Layer 5 of a small transformer language model trained on English Wikipedia (15 layers, counted from 0, width 96).
In attention head 2, each number of a token's query is one row of weights dot the token's vector x plus its bias. The head spreads its attention over the tokens so far by the softmax of query dot key.

Query weights of the head. A number n stands for (n - 500) times 0.0011.
q0 (bias 0.201): 605,441,519,421,604,491,435,446,686,278,517,525,423,488,480,474,552,990,431,522,684,620,534,439,468,568,356,501,558,391,500,362,541,549,384,125,219,492,352,291,577,570,324,382,478,450,835,488,294,606,296,654,481,411,595,494,370,508,415,733,685,634,611,510,714,391,487,662,453,359,553,488,596,568,451,556,598,576,425,593,303,528,495,527,607,537,559,583,376,419,677,298,425,462,702,451
q1 (bias 0.080): 614,441,374,537,525,472,263,473,409,637,379,586,575,366,224,515,552,612,505,465,628,543,471,635,546,600,406,537,575,447,279,566,561,449,473,430,435,620,611,380,342,525,368,448,311,730,536,619,555,496,511,521,525,471,709,459,315,587,331,427,336,417,526,484,691,585,591,509,545,581,447,524,601,333,511,504,336,741,499,607,503,539,533,618,502,569,690,591,767,507,485,418,436,493,499,353
q2 (bias 0.166): 457,447,582,468,469,497,490,509,685,466,553,385,419,522,597,606,354,514,386,414,664,546,343,466,500,414,478,557,539,595,479,493,526,559,476,493,625,542,483,440,598,442,581,527,462,624,431,461,589,578,365,491,497,584,470,360,392,518,487,520,474,386,570,618,427,378,533,470,609,358,437,398,434,508,453,588,550,559,411,502,525,644,554,422,512,495,651,538,450,355,472,463,496,569,507,450
q3 (bias 0.382): 609,598,681,368,563,388,368,232,793,345,571,319,345,518,700,539,348,586,217,505,633,613,357,591,639,384,456,367,520,508,461,315,446,416,598,231,467,525,430,404,367,618,653,632,606,468,717,517,422,624,280,691,590,517,510,528,551,412,491,706,556,706,527,600,470,530,337,429,688,419,549,448,331,609,505,703,525,488,361,484,493,690,675,548,492,517,653,452,476,427,731,465,352,392,641,462
q4 (bias 0.481): 409,678,535,558,545,681,505,292,586,573,592,324,457,482,487,627,488,570,475,481,562,355,384,513,521,567,481,424,445,433,502,415,604,519,439,384,468,464,451,405,544,591,533,519,354,420,519,489,596,505,379,461,584,442,417,472,377,385,546,656,510,516,692,520,466,459,384,659,694,542,567,513,597,504,484,457,723,601,479,628,490,530,628,431,563,417,450,463,336,458,673,489,439,433,431,400
q5 (bias 0.583): 659,690,590,412,674,550,257,330,523,437,520,286,548,305,695,621,376,503,341,541,333,507,216,562,622,560,496,330,447,563,465,552,489,418,503,534,586,574,463,394,159,549,616,499,551,443,402,473,491,568,360,606,602,328,382,434,718,673,459,556,370,387,733,441,441,484,393,575,609,404,498,524,514,294,656,686,639,410,455,535,500,584,621,553,292,663,534,442,481,458,571,428,580,467,562,523
q6 (bias 0.460): 478,603,706,282,785,449,366,269,714,466,672,419,375,357,606,390,298,587,495,498,468,522,451,582,572,569,429,393,545,362,380,455,520,567,521,405,539,552,350,296,438,645,399,565,474,277,507,544,593,749,417,664,660,262,330,458,530,508,504,531,367,546,631,498,528,467,415,381,515,409,491,457,470,504,704,497,583,463,323,435,679,675,662,671,502,590,426,721,449,577,777,400,477,403,591,506
q7 (bias -0.244): 507,598,454,603,430,514,554,532,552,587,530,351,466,318,399,547,610,511,529,738,436,362,503,561,629,411,428,671,379,575,543,359,645,460,460,552,601,629,688,633,560,354,585,606,480,588,391,599,520,391,569,436,474,646,471,514,393,544,511,459,516,656,446,505,547,397,434,454,526,528,555,356,384,585,404,449,424,408,551,427,374,437,492,709,540,271,369,459,425,386,392,596,423,534,489,472
q8 (bias 0.029): 524,661,396,395,401,364,590,514,440,235,440,533,488,395,324,657,358,660,565,401,511,582,833,479,584,627,481,700,597,674,539,610,557,474,516,426,440,396,574,599,747,569,349,548,535,475,515,664,303,545,500,615,462,476,411,628,430,417,592,611,562,524,555,754,383,486,644,311,523,411,487,568,448,526,250,576,448,760,387,482,345,554,599,424,372,374,282,272,513,526,422,556,514,465,560,427
q9 (bias 0.063): 461,661,574,582,502,643,541,341,344,455,430,412,586,568,560,629,456,712,396,372,560,206,510,474,535,438,451,574,447,446,402,536,723,519,428,648,578,588,471,500,522,481,380,676,337,276,270,564,347,563,285,512,584,707,659,422,302,413,475,832,608,277,413,573,575,511,583,523,436,477,552,503,545,433,595,336,475,469,503,645,400,460,478,600,473,357,659,516,735,538,719,356,525,398,468,489
q10 (bias 0.016): 369,547,535,383,482,371,472,473,516,464,545,378,521,383,509,493,564,618,525,540,520,429,434,413,696,571,461,508,513,505,536,640,401,609,537,611,534,471,522,462,638,311,567,631,527,576,569,464,307,378,263,587,430,406,455,567,506,690,563,534,515,393,788,471,445,710,474,501,542,301,362,403,556,298,607,570,428,574,413,572,529,702,519,457,604,520,700,490,381,485,562,574,463,582,473,202
q11 (bias 0.158): 296,526,562,509,602,445,449,709,609,706,491,581,639,412,602,514,573,605,708,269,540,524,426,458,496,565,328,388,610,490,611,531,358,568,488,464,612,418,651,425,551,653,564,321,618,433,506,404,752,282,622,308,497,405,569,327,626,271,634,475,487,556,625,612,632,652,332,558,527,481,385,440,374,514,454,441,414,625,637,369,579,584,430,449,408,844,632,314,584,626,444,515,754,543,445,417
q12 (bias 0.144): 559,611,458,338,464,641,493,491,258,530,629,565,572,509,601,496,445,377,519,372,627,634,379,463,526,584,556,733,436,612,475,676,449,599,405,537,509,575,442,492,541,538,424,586,390,497,456,246,573,363,578,435,558,599,520,676,249,490,543,560,658,462,583,322,560,530,338,484,511,372,496,394,568,700,467,501,569,454,489,263,451,532,539,483,659,471,729,576,393,577,384,431,556,429,442,346
q13 (bias 0.226): 423,400,686,535,471,472,494,455,482,636,427,501,725,718,475,457,421,560,417,655,373,460,317,604,356,514,563,327,489,329,512,592,481,391,505,537,545,443,597,476,364,553,434,569,421,556,587,667,609,486,490,420,408,465,613,599,477,437,535,573,358,487,483,451,487,274,521,305,498,550,511,862,296,506,597,305,516,710,454,630,626,509,409,453,530,525,549,475,703,364,472,548,541,504,434,491
q14 (bias 0.084): 556,370,456,377,445,394,561,497,625,342,553,611,501,565,441,390,549,574,574,462,477,585,504,636,271,430,501,490,544,486,702,493,505,561,402,594,581,602,524,469,388,456,479,485,514,645,572,457,464,619,363,388,428,557,577,675,363,712,390,587,355,237,559,411,586,478,541,384,454,669,543,293,400,534,453,523,659,507,379,557,449,467,431,385,540,401,665,516,448,401,555,643,373,377,406,507
q15 (bias 0.157): 448,516,654,460,532,527,362,449,509,724,468,420,580,136,470,499,636,472,703,504,338,363,361,404,615,580,491,263,528,383,507,598,421,645,455,555,497,605,468,585,513,532,594,697,441,454,262,459,744,435,552,467,598,600,588,323,688,474,611,621,666,345,600,392,409,541,651,490,410,382,488,486,548,340,567,610,541,579,244,570,662,420,364,552,419,613,414,593,399,529,682,477,605,658,282,502
q16 (bias -0.179): 563,408,253,597,480,724,553,566,624,482,602,547,440,483,499,195,426,286,723,406,400,586,485,523,447,458,478,524,672,512,555,281,403,471,646,412,655,551,498,451,419,656,659,613,465,492,473,487,451,478,728,584,525,497,476,603,496,560,341,575,504,484,543,433,458,545,417,496,361,591,823,380,500,509,339,509,507,434,535,487,414,464,574,386,355,333,537,492,518,604,399,549,511,236,430,602
q17 (bias -0.126): 450,490,418,499,672,449,480,394,442,538,495,397,689,420,431,675,442,512,450,561,408,545,431,488,419,393,422,447,501,401,510,445,463,368,590,545,538,409,434,519,307,425,595,605,487,509,715,513,263,594,581,439,421,511,443,550,588,628,456,334,445,413,677,516,532,525,557,433,310,410,544,488,664,330,748,458,565,517,579,599,194,633,344,565,747,405,285,606,533,414,442,549,464,474,663,578
q18 (bias -0.028): 594,329,751,456,645,489,531,513,542,538,515,647,752,304,464,485,540,507,294,453,643,453,578,450,514,600,476,388,363,345,225,453,308,353,281,608,518,628,539,469,632,351,462,449,470,570,566,476,457,463,693,454,560,424,388,369,458,487,610,429,372,680,496,522,460,484,453,535,470,568,340,421,574,586,763,311,483,660,784,530,465,518,437,542,670,536,299,481,580,469,550,382,654,674,464,601
q19 (bias 0.093): 551,457,413,548,596,435,525,530,455,636,528,409,428,550,399,189,704,614,348,420,586,266,498,383,460,446,572,580,577,490,563,431,613,552,447,395,542,498,395,544,433,538,519,462,243,684,514,615,413,511,522,579,454,490,471,332,446,299,374,449,539,600,423,482,333,482,422,781,536,676,624,363,486,731,481,402,566,373,534,295,656,414,663,504,577,661,530,585,391,498,492,483,429,550,517,552
q20 (bias 0.149): 508,655,514,716,574,468,493,626,532,465,479,469,530,490,493,426,624,561,184,500,379,536,355,403,638,477,609,611,434,470,625,664,550,444,533,463,678,417,427,580,656,620,542,475,398,479,497,489,432,629,598,311,407,657,381,595,518,492,488,532,418,542,523,137,291,529,435,623,470,291,508,678,490,737,413,535,403,401,544,502,503,452,440,590,656,313,480,442,650,339,444,684,538,339,510,612
q21 (bias 0.004): 410,480,521,578,469,614,478,574,536,509,694,572,592,350,519,404,449,558,412,520,579,300,551,226,386,524,634,278,506,479,737,429,554,562,440,368,540,510,647,374,481,396,629,628,607,525,481,616,401,481,440,564,506,648,539,451,448,473,458,573,306,567,359,418,520,358,551,499,455,497,291,559,408,311,465,475,428,660,469,649,585,409,613,522,565,762,553,618,360,610,689,507,574,571,465,550
q22 (bias 0.173): 512,453,401,641,602,637,637,445,461,321,630,420,326,434,576,641,568,306,433,367,569,512,497,406,525,417,713,447,424,481,651,333,587,439,406,550,417,319,511,266,633,412,377,538,316,479,655,396,347,535,503,515,446,577,506,648,247,463,395,618,664,555,314,590,623,635,452,551,392,466,460,484,505,590,508,405,658,275,523,528,420,524,567,414,499,366,583,620,495,557,681,447,491,612,450,689
q23 (bias 0.018): 374,374,506,544,433,396,516,476,411,596,431,575,771,561,503,654,603,518,549,480,345,634,670,626,557,641,618,598,449,605,597,348,461,317,607,418,564,567,380,649,483,693,502,448,533,396,451,403,538,313,264,637,362,554,393,303,605,575,411,434,662,449,399,369,579,489,348,249,610,513,453,538,350,661,595,437,658,371,469,425,489,365,574,293,642,529,337,429,652,661,350,484,669,516,414,711
q24 (bias 0.142): 444,726,440,442,554,601,511,314,477,532,373,603,604,669,457,488,578,325,519,656,506,515,352,229,412,457,507,560,447,393,306,539,510,564,478,453,654,523,477,479,404,597,264,508,356,560,512,602,389,660,533,478,581,502,476,432,357,467,498,403,516,410,723,574,465,360,616,636,580,508,617,505,438,498,663,67,560,619,605,471,510,352,481,405,463,513,420,479,546,615,474,330,681,572,368,684
q25 (bias 0.035): 528,484,513,511,493,442,511,675,501,356,575,453,499,449,347,590,510,669,573,619,680,312,512,321,495,598,552,426,532,632,361,503,663,524,276,504,592,453,601,558,479,468,416,458,545,590,395,520,515,596,344,703,432,654,482,475,465,630,493,558,471,464,585,498,668,351,412,416,483,511,375,364,553,520,236,619,519,436,520,546,634,404,503,553,619,510,551,554,274,698,554,372,658,422,426,685
q26 (bias 0.139): 460,318,419,412,339,485,400,590,387,493,350,632,456,495,421,488,439,179,650,466,767,585,645,323,377,467,484,437,542,563,496,409,565,450,574,508,460,527,377,660,430,633,534,440,432,448,588,285,570,526,513,459,563,425,521,759,611,598,552,355,364,655,607,565,550,538,466,459,386,528,204,453,698,540,265,613,461,658,533,605,621,503,599,357,354,603,601,585,571,504,269,573,519,396,649,473
q27 (bias -0.113): 561,448,528,499,520,531,380,477,484,752,521,398,452,504,518,316,491,398,503,493,384,555,418,546,654,717,585,476,287,469,414,444,559,371,604,593,581,599,290,664,650,536,368,481,507,534,246,478,678,531,547,557,497,563,400,322,678,768,528,517,559,466,467,371,536,545,430,326,300,456,461,589,412,447,512,564,497,532,504,503,477,649,466,593,567,557,391,574,758,522,418,486,612,565,645,482
q28 (bias 0.158): 491,423,542,619,580,408,405,409,419,574,426,691,541,700,391,507,493,336,646,426,465,565,467,631,444,562,488,521,413,397,520,529,355,453,531,474,286,329,361,536,560,586,515,484,442,329,674,307,594,487,485,454,353,582,461,359,554,461,479,618,505,624,342,413,567,607,704,556,474,388,354,632,438,532,718,353,410,653,572,505,423,322,545,653,482,357,303,370,680,515,695,520,594,441,525,770
q29 (bias -0.017): 213,413,518,310,643,674,698,362,576,672,356,474,400,428,608,565,448,359,390,528,336,688,587,380,768,532,729,520,523,364,494,611,259,429,598,510,580,661,549,646,403,610,364,663,390,745,349,466,363,550,602,383,441,435,494,483,368,590,336,395,568,625,548,406,515,375,417,425,562,580,560,530,529,528,395,241,490,470,549,470,551,404,678,439,393,686,499,603,637,559,601,499,570,487,337,636
q30 (bias 0.081): 565,613,393,469,374,590,539,543,438,394,378,666,471,633,491,648,518,622,455,348,490,650,496,408,453,446,519,470,455,606,706,581,453,542,407,467,361,326,493,342,625,496,633,489,381,705,635,482,499,498,565,381,512,237,574,633,424,331,498,521,458,588,640,408,362,431,753,522,402,599,461,340,583,691,480,733,544,625,501,432,534,413,455,363,593,478,438,340,460,350,623,413,509,447,474,530
q31 (bias 0.079): 466,590,336,597,673,594,531,209,418,602,643,472,378,496,486,520,491,447,553,494,598,549,329,364,436,554,561,681,586,424,359,665,399,655,448,381,599,604,427,551,530,478,681,515,268,411,516,484,500,319,556,454,501,351,493,382,550,379,566,415,650,419,519,426,330,428,418,574,469,474,424,504,643,516,636,542,511,638,265,629,550,295,494,645,388,428,499,627,448,703,498,734,378,649,287,526

Each question shows a short text with each token's key, already scaled and adjusted for position as the last token sees it. A number n stands for (n - 500) times 0.0029.

Then comes the last token's vector x. A number n stands for (n - 500) times 0.0077.

0 " Ben": 645,548,649,524,573,467,376,306,544,567,468,490,535,427,451,371,484,553,556,537,534,383,504,535,533,435,449,514,558,453,554,468
1 "ja": 533,580,635,575,616,468,338,298,585,613,535,371,555,414,497,330,492,506,528,501,507,420,477,518,531,471,424,484,503,474,487,486
2 "m": 482,389,505,539,570,575,321,332,493,634,500,351,434,504,520,380,533,600,479,461,389,477,418,601,553,464,435,513,497,482,423,441
3 "í": 517,505,523,515,497,439,413,380,566,541,475,402,549,465,552,346,522,570,545,481,572,413,525,548,544,448,460,487,510,599,505,439
4 "n": 534,481,539,531,506,491,512,402,517,592,515,423,523,532,571,425,498,556,470,585,509,476,506,518,547,490,445,490,512,404,521,479
5 " Vi": 531,441,548,492,492,472,401,298,549,522,440,468,553,414,532,395,518,543,516,492,487,401,533,524,498,441,477,484,558,500,543,399
6 "cu": 470,435,557,613,531,459,356,332,433,446,336,372,545,405,583,367,555,457,475,582,446,454,550,466,507,393,492,547,518,522,500,512
7 "ñ": 567,483,516,590,494,519,344,256,470,402,409,433,557,447,497,321,595,605,524,410,586,390,533,479,472,361,452,560,557,539,514,472
8 "a": 471,510,468,492,500,498,432,418,608,572,490,408,609,382,535,414,600,508,518,560,526,333,460,517,496,439,481,602,513,492,541,497
x: 314,647,574,435,701,374,482,479,392,404,721,336,536,500,485,403,523,429,637,418,411,450,418,505,507,559,504,437,560,774,702,626,669,543,533,456,584,385,335,475,522,663,465,536,165,532,533,298,715,796,345,307,531,249,378,519,552,498,534,725,388,404,486,530,469,454,315,464,438,508,414,256,757,705,664,444,513,500,488,364,461,603,600,622,545,413,498,346,409,562,559,560,547,334,548,526
Which token does the last token look at most, and with what share of its attention? 4 "n", with about 40%

0 " of": 509,492,516,502,507,494,623,343,541,512,447,600,536,589,573,451,432,431,410,573,546,482,544,511,546,465,547,390,559,460,622,525
1 " West": 519,581,575,525,611,502,383,232,548,486,457,616,501,494,470,457,446,442,579,495,485,466,422,539,536,495,451,438,539,534,560,453
2 " Vi": 490,622,599,564,610,463,308,233,596,459,458,472,505,381,421,388,552,511,532,475,458,435,531,505,490,438,495,470,562,559,563,427
3 "r": 462,571,649,601,643,473,285,320,448,528,423,419,534,409,433,320,569,495,593,601,522,535,538,347,565,463,447,476,511,494,563,432
4 "gin": 471,480,544,552,615,536,334,287,484,586,425,493,396,462,521,394,556,533,550,508,440,545,409,456,536,469,303,493,470,438,479,383
5 "ia": 527,522,451,547,521,480,417,328,619,544,461,494,552,390,488,423,534,477,534,512,544,388,449,586,522,481,458,517,490,546,495,467
6 " University": 481,533,516,572,587,527,335,299,533,474,497,568,583,523,604,408,458,476,483,466,537,452,488,602,511,500,456,507,546,528,513,351
7 " comp": 575,635,578,677,652,506,329,130,489,464,461,486,612,487,534,404,607,464,469,478,612,430,453,454,404,475,482,610,539,463,542,341
8 "il": 589,558,501,690,600,479,355,334,410,463,322,524,510,463,579,380,552,436,474,581,590,462,561,523,420,425,474,597,530,499,473,384
x: 468,683,716,338,536,502,245,452,482,359,699,631,388,624,489,407,601,526,396,410,487,654,596,498,731,364,501,426,627,623,498,504,738,401,558,452,489,275,523,479,331,729,327,399,456,478,493,320,563,597,465,327,444,427,524,550,611,465,311,538,539,378,475,431,626,316,404,554,541,620,310,447,424,459,580,496,712,508,216,318,737,488,554,624,608,538,592,562,485,684,632,553,422,348,686,509
To which token does the last token give the most attention? 0 " of"

0 " O": 570,534,564,581,521,443,475,283,548,513,383,550,543,502,552,442,575,446,482,569,433,437,578,558,574,465,445,459,536,507,562,476
1 "l": 560,546,673,570,620,451,368,275,457,535,338,492,529,527,539,377,632,488,566,544,455,464,536,511,560,416,439,586,498,567,529,352
2 "ive": 454,525,499,466,494,433,427,260,573,575,344,576,467,512,530,429,546,568,480,497,407,414,489,468,577,442,479,467,510,414,538,392
3 "i": 433,493,509,496,478,452,465,397,651,506,401,575,489,518,537,421,468,532,512,479,523,421,483,601,514,489,492,409,571,524,626,432
4 "ra": 442,489,606,572,579,491,390,313,566,538,422,406,477,510,598,356,480,531,519,495,417,408,499,530,490,448,390,481,503,398,512,454
5 " |": 527,515,495,534,513,482,639,354,529,523,471,629,578,575,555,478,443,430,417,554,538,462,537,521,537,475,546,402,564,453,573,536
6 " Ch": 596,483,574,616,652,516,410,251,534,426,442,583,511,507,455,415,526,410,628,493,512,458,428,557,475,454,483,577,486,537,457,459
7 "in": 590,586,599,691,808,520,216,125,541,555,454,522,559,416,358,433,582,462,585,585,388,500,498,462,559,423,513,464,528,457,548,520
8 "o": 536,455,452,559,508,486,346,351,601,542,413,455,445,491,416,420,641,486,423,507,498,450,536,454,569,465,448,491,520,507,513,483
x: 411,585,724,459,657,565,502,459,457,336,670,470,594,567,338,359,751,478,596,378,560,350,233,429,385,455,444,499,630,611,627,617,662,527,542,365,438,361,651,420,428,717,508,568,306,536,672,590,558,527,317,323,626,135,322,418,554,306,593,638,312,656,481,688,432,493,510,537,717,492,570,493,544,619,608,397,437,497,618,462,507,556,478,551,259,462,540,442,381,555,400,340,553,288,555,575
Which two tokens does the last token look at most, in order? 7 "in", 5 " |"

0 " and": 514,498,508,495,514,517,637,346,541,520,467,612,563,590,579,475,452,423,422,551,537,463,536,505,545,463,542,400,563,453,617,551
1 " various": 523,499,507,500,491,479,513,245,513,491,416,528,539,530,551,532,479,478,392,538,524,500,546,514,505,513,540,449,524,471,547,562
2 " p": 428,566,584,594,626,494,458,233,465,455,426,496,566,535,463,521,510,503,538,425,500,490,461,571,390,466,546,631,551,446,479,432
3 "ha": 401,568,633,597,693,462,289,164,526,494,398,523,478,464,479,463,495,476,498,486,434,471,548,552,471,467,494,479,472,459,470,439
4 "s": 519,601,570,641,710,513,316,289,442,536,435,502,554,477,507,462,563,487,492,471,395,506,536,611,499,486,536,508,458,540,495,584
5 "es": 451,473,553,597,687,454,350,239,530,583,461,532,570,491,500,534,547,477,449,428,417,518,504,525,519,504,508,472,550,495,490,507
6 " of": 502,467,550,553,561,469,492,316,527,496,437,538,525,541,542,456,470,465,406,567,527,511,541,512,555,498,513,409,486,488,617,519
7 " the": 500,514,498,520,522,513,617,294,559,476,460,588,510,607,580,455,426,438,414,558,516,498,542,537,502,449,552,389,563,472,598,530
8 " ": 483,584,509,543,534,389,438,369,541,458,451,519,469,485,452,469,386,503,559,487,462,516,542,529,425,480,492,474,534,554,563,436
x: 186,546,789,444,483,312,412,574,449,300,615,498,566,518,445,516,448,473,537,400,438,484,409,535,692,519,565,323,464,572,574,597,731,517,440,651,433,319,635,459,344,659,408,397,306,351,462,523,467,665,509,187,437,345,450,604,431,581,379,533,440,642,496,409,399,490,521,514,463,510,427,594,681,577,577,554,739,498,157,551,496,622,682,631,515,747,412,571,409,619,502,442,582,506,496,620
To which token does the last token give the most attention? 7 " the"

0 " a": 537,512,557,518,562,509,576,281,524,521,483,563,549,604,580,482,444,450,433,544,491,472,545,535,516,454,567,413,548,466,581,538
1 " small": 537,555,544,561,601,473,429,148,570,484,519,515,511,537,515,574,450,478,450,482,482,557,480,512,501,509,526,464,495,488,477,523
2 "er": 463,652,595,495,639,446,389,348,524,442,501,511,496,596,516,508,432,518,570,496,522,575,457,462,437,475,440,381,484,523,614,539
3 " ": 493,508,525,526,544,406,451,364,554,455,500,454,472,492,467,431,442,527,516,472,449,538,506,521,443,458,487,425,517,534,537,461
4 "house": 437,461,638,595,703,503,364,158,491,470,519,472,509,628,585,470,397,483,565,424,471,540,436,503,512,526,487,501,382,536,438,428
5 " on": 570,457,513,556,623,534,401,239,532,532,476,529,550,506,501,481,466,508,504,526,504,513,470,527,477,451,464,460,461,516,529,509
6 " the": 524,491,510,536,557,518,596,274,575,469,474,570,516,596,576,460,443,435,421,546,513,504,538,539,500,458,564,382,549,486,596,544
7 " ": 559,532,516,553,568,394,421,337,560,452,478,495,464,479,461,476,422,497,540,482,446,542,542,524,439,484,507,438,511,562,556,444
8 "land": 491,678,552,728,777,466,355,108,502,516,569,443,528,515,476,544,399,529,602,438,481,509,466,489,492,515,449,511,451,525,456,521
x: 338,724,859,496,602,359,559,475,562,316,637,550,570,432,324,335,475,417,552,512,542,636,440,402,590,442,577,227,548,558,508,550,617,458,341,627,470,310,547,366,295,696,426,578,238,384,388,488,423,542,504,310,539,301,609,556,664,386,579,483,478,516,475,394,622,510,714,418,676,617,346,530,640,546,634,522,372,409,221,542,558,650,609,542,567,451,519,579,386,606,593,392,534,563,587,534
To which token does the last token give the most attention? 6 " the"

0 " found": 543,510,581,534,597,520,468,200,545,477,458,528,578,542,586,441,543,464,444,528,616,535,486,553,497,491,589,456,578,489,522,494
1 " to": 514,525,538,496,566,532,585,272,491,533,472,603,582,578,561,501,472,439,442,542,537,476,546,499,536,491,548,436,522,442,570,530
2 " take": 477,543,632,546,669,503,436,143,446,564,497,547,545,592,538,521,421,439,586,548,499,617,472,531,564,525,479,489,445,505,476,469
3 " place": 505,473,519,581,610,513,429,212,567,473,540,437,520,546,644,439,469,479,497,432,481,531,453,624,532,557,471,511,397,502,478,431
4 " with": 463,468,552,539,570,529,485,237,562,531,478,543,561,573,535,430,495,471,413,535,533,489,514,577,529,465,477,458,482,457,553,523
5 "in": 552,395,554,574,630,444,345,270,543,568,438,567,525,514,449,512,446,487,551,517,492,528,501,556,446,466,427,441,517,468,591,520
6 " the": 507,504,500,527,531,523,606,291,558,479,468,572,512,607,589,451,430,444,408,547,534,491,542,545,503,451,549,394,561,473,588,525
7 " ": 544,556,504,545,543,409,423,350,553,466,473,505,465,485,474,466,393,514,543,478,465,511,541,533,435,478,499,473,530,549,566,428
8 "ro": 521,698,625,713,752,443,293,156,533,522,429,470,529,551,470,529,461,433,515,491,489,453,530,451,461,458,418,458,435,547,572,438
x: 331,619,803,466,693,300,400,568,537,312,487,592,792,615,350,339,500,451,665,354,583,488,465,475,387,296,475,427,664,648,464,580,730,452,367,557,447,262,656,467,454,597,411,489,299,290,551,583,559,640,386,380,611,308,505,566,591,370,469,437,531,483,481,554,456,507,694,433,685,496,360,599,612,473,551,512,506,378,277,694,586,667,594,624,544,548,430,585,306,737,446,454,474,545,384,420
Which token does the last token look at most, and with what share of its attention? 6 " the", with about 40%

0 " Martin": 537,570,565,554,539,500,400,285,588,562,535,470,582,475,515,410,510,561,510,460,568,392,451,537,486,440,525,604,524,498,487,422
1 "a": 473,589,533,538,541,495,404,409,637,636,546,429,615,399,500,421,563,486,479,563,541,389,493,520,505,496,514,546,489,468,513,521
2 " Cor": 475,489,549,600,607,576,360,347,449,482,404,425,544,491,589,393,573,502,501,544,515,440,455,565,466,467,411,501,537,470,490,463
3 "re": 428,497,557,592,616,455,379,202,448,516,372,521,570,460,547,483,585,451,530,525,469,499,546,419,516,415,450,516,585,495,569,414
4 "a": 397,405,541,586,596,484,336,339,574,546,436,519,597,383,532,422,595,468,492,494,494,364,540,596,527,491,467,544,522,567,521,461
5 " |": 525,514,497,557,535,481,619,364,523,523,473,622,585,560,549,471,449,433,412,549,551,450,523,530,539,483,545,415,568,459,561,538
6 " Ch": 586,488,573,642,657,509,399,267,526,436,440,569,518,509,456,392,527,410,614,490,516,454,430,567,481,455,482,589,495,532,447,457
7 "in": 589,592,597,703,819,522,209,124,532,565,449,521,561,421,351,435,584,455,586,573,393,507,503,468,567,427,509,463,539,465,537,515
8 "o": 543,457,454,576,525,486,341,349,589,551,408,454,446,489,412,421,645,482,422,505,494,454,542,459,578,467,448,492,520,514,505,484
x: 419,604,745,465,660,575,484,447,472,335,680,480,599,564,332,355,751,486,594,371,570,344,238,436,382,471,453,502,639,594,615,604,658,530,535,372,453,357,672,414,420,707,510,551,324,536,670,595,564,516,338,322,623,142,338,427,558,314,575,658,317,669,497,666,444,494,494,542,725,490,580,486,523,629,615,395,413,479,613,474,485,544,477,552,261,450,540,422,381,548,394,332,545,278,551,560
Which two tokens does the last token look at most, in order? 7 "in", 5 " |"

0 "pp": 561,544,589,551,535,487,439,304,523,525,492,470,514,409,456,357,539,521,435,546,603,489,499,525,406,476,526,499,454,474,471,500
1 "oc": 499,479,576,637,585,534,342,224,482,482,428,419,552,451,495,353,544,530,395,539,552,468,505,606,404,473,571,457,518,526,501,520
2 "amp": 485,556,594,565,607,507,351,181,410,533,432,530,609,460,607,414,573,462,486,490,537,478,530,456,378,461,544,507,479,498,484,413
3 "al": 499,459,518,537,553,482,419,345,422,519,432,515,553,478,610,414,579,527,437,477,503,479,546,526,438,462,485,434,505,486,513,483
4 " ": 496,423,528,527,512,414,498,363,496,528,465,508,535,515,520,409,460,534,456,531,501,458,513,570,478,497,538,468,525,520,526,440
5 "en": 561,202,743,708,827,469,260,101,475,647,505,436,534,542,491,478,407,571,582,471,531,544,488,415,466,558,481,513,398,462,459,438
6 "co": 542,403,593,651,628,448,341,229,647,551,484,424,459,559,565,469,594,416,414,513,475,542,435,456,486,456,396,484,432,474,524,428
7 "d": 469,458,563,640,622,523,308,283,468,507,373,510,400,577,527,389,511,595,569,464,468,582,549,665,510,439,441,447,499,481,511,431
8 "ing": 508,470,515,520,560,434,487,307,577,577,433,550,502,527,494,449,540,508,462,533,437,498,431,572,537,493,487,492,454,526,491,479
x: 219,708,747,422,275,433,475,548,342,454,691,580,449,581,557,467,409,560,542,536,460,612,413,329,592,403,546,370,580,599,537,467,653,559,382,488,504,479,611,419,426,429,512,511,373,388,520,447,755,646,306,424,588,391,279,570,441,400,421,517,400,449,582,259,300,483,550,454,609,608,430,491,514,740,642,386,525,515,365,422,444,565,800,607,560,494,691,394,499,653,717,455,567,475,562,453
Which token does the last token look at most, and with what share of its attention? 5 "en", with about 80%

0 " ex": 607,506,636,548,656,471,395,218,476,553,405,563,595,573,540,460,543,406,425,505,489,489,549,554,555,473,450,427,607,470,545,451
1 "cell": 555,444,627,591,551,486,354,149,477,461,379,536,552,466,528,433,562,536,461,424,516,472,533,572,470,419,509,569,553,568,511,405
2 "ent": 503,542,531,543,507,450,475,329,496,502,430,487,454,573,585,465,618,604,445,480,541,518,487,543,505,444,440,564,615,487,443,466
3 " ex": 422,504,608,573,680,478,343,273,469,525,399,509,601,524,545,464,574,431,438,526,528,489,519,597,481,481,426,482,611,491,549,428
4 "amp": 358,474,657,679,732,456,314,106,472,480,414,577,601,469,539,445,602,427,500,463,532,471,514,474,462,433,491,554,493,498,477,414
5 "le": 458,512,558,595,588,476,361,296,427,464,409,494,534,550,556,426,576,528,457,423,509,513,516,471,491,415,493,533,504,511,529,378
6 " of": 512,495,516,523,506,485,584,351,527,490,433,592,529,583,566,434,434,459,420,570,540,483,553,525,551,462,533,406,516,481,613,531
7 " an": 505,529,508,613,613,565,471,225,431,536,460,519,502,525,480,492,434,495,477,523,459,470,470,541,470,468,539,550,435,487,508,519
8 " I": 508,521,486,593,612,469,419,285,565,490,442,544,539,484,479,533,484,540,574,476,459,439,503,520,472,391,495,509,512,586,587,489
x: 399,556,576,403,602,157,392,564,526,402,582,659,682,505,324,435,368,535,563,411,615,667,334,586,657,500,570,386,428,681,571,641,611,457,403,491,374,412,718,478,502,663,503,341,280,362,428,611,603,595,497,395,493,251,558,633,540,501,376,457,303,629,511,367,350,598,480,294,578,559,393,522,558,635,622,424,555,484,239,463,611,633,520,569,516,649,517,494,347,615,535,566,629,512,352,552
Which token does the last token look at most, and with what share of its attention? 6 " of", with about 70%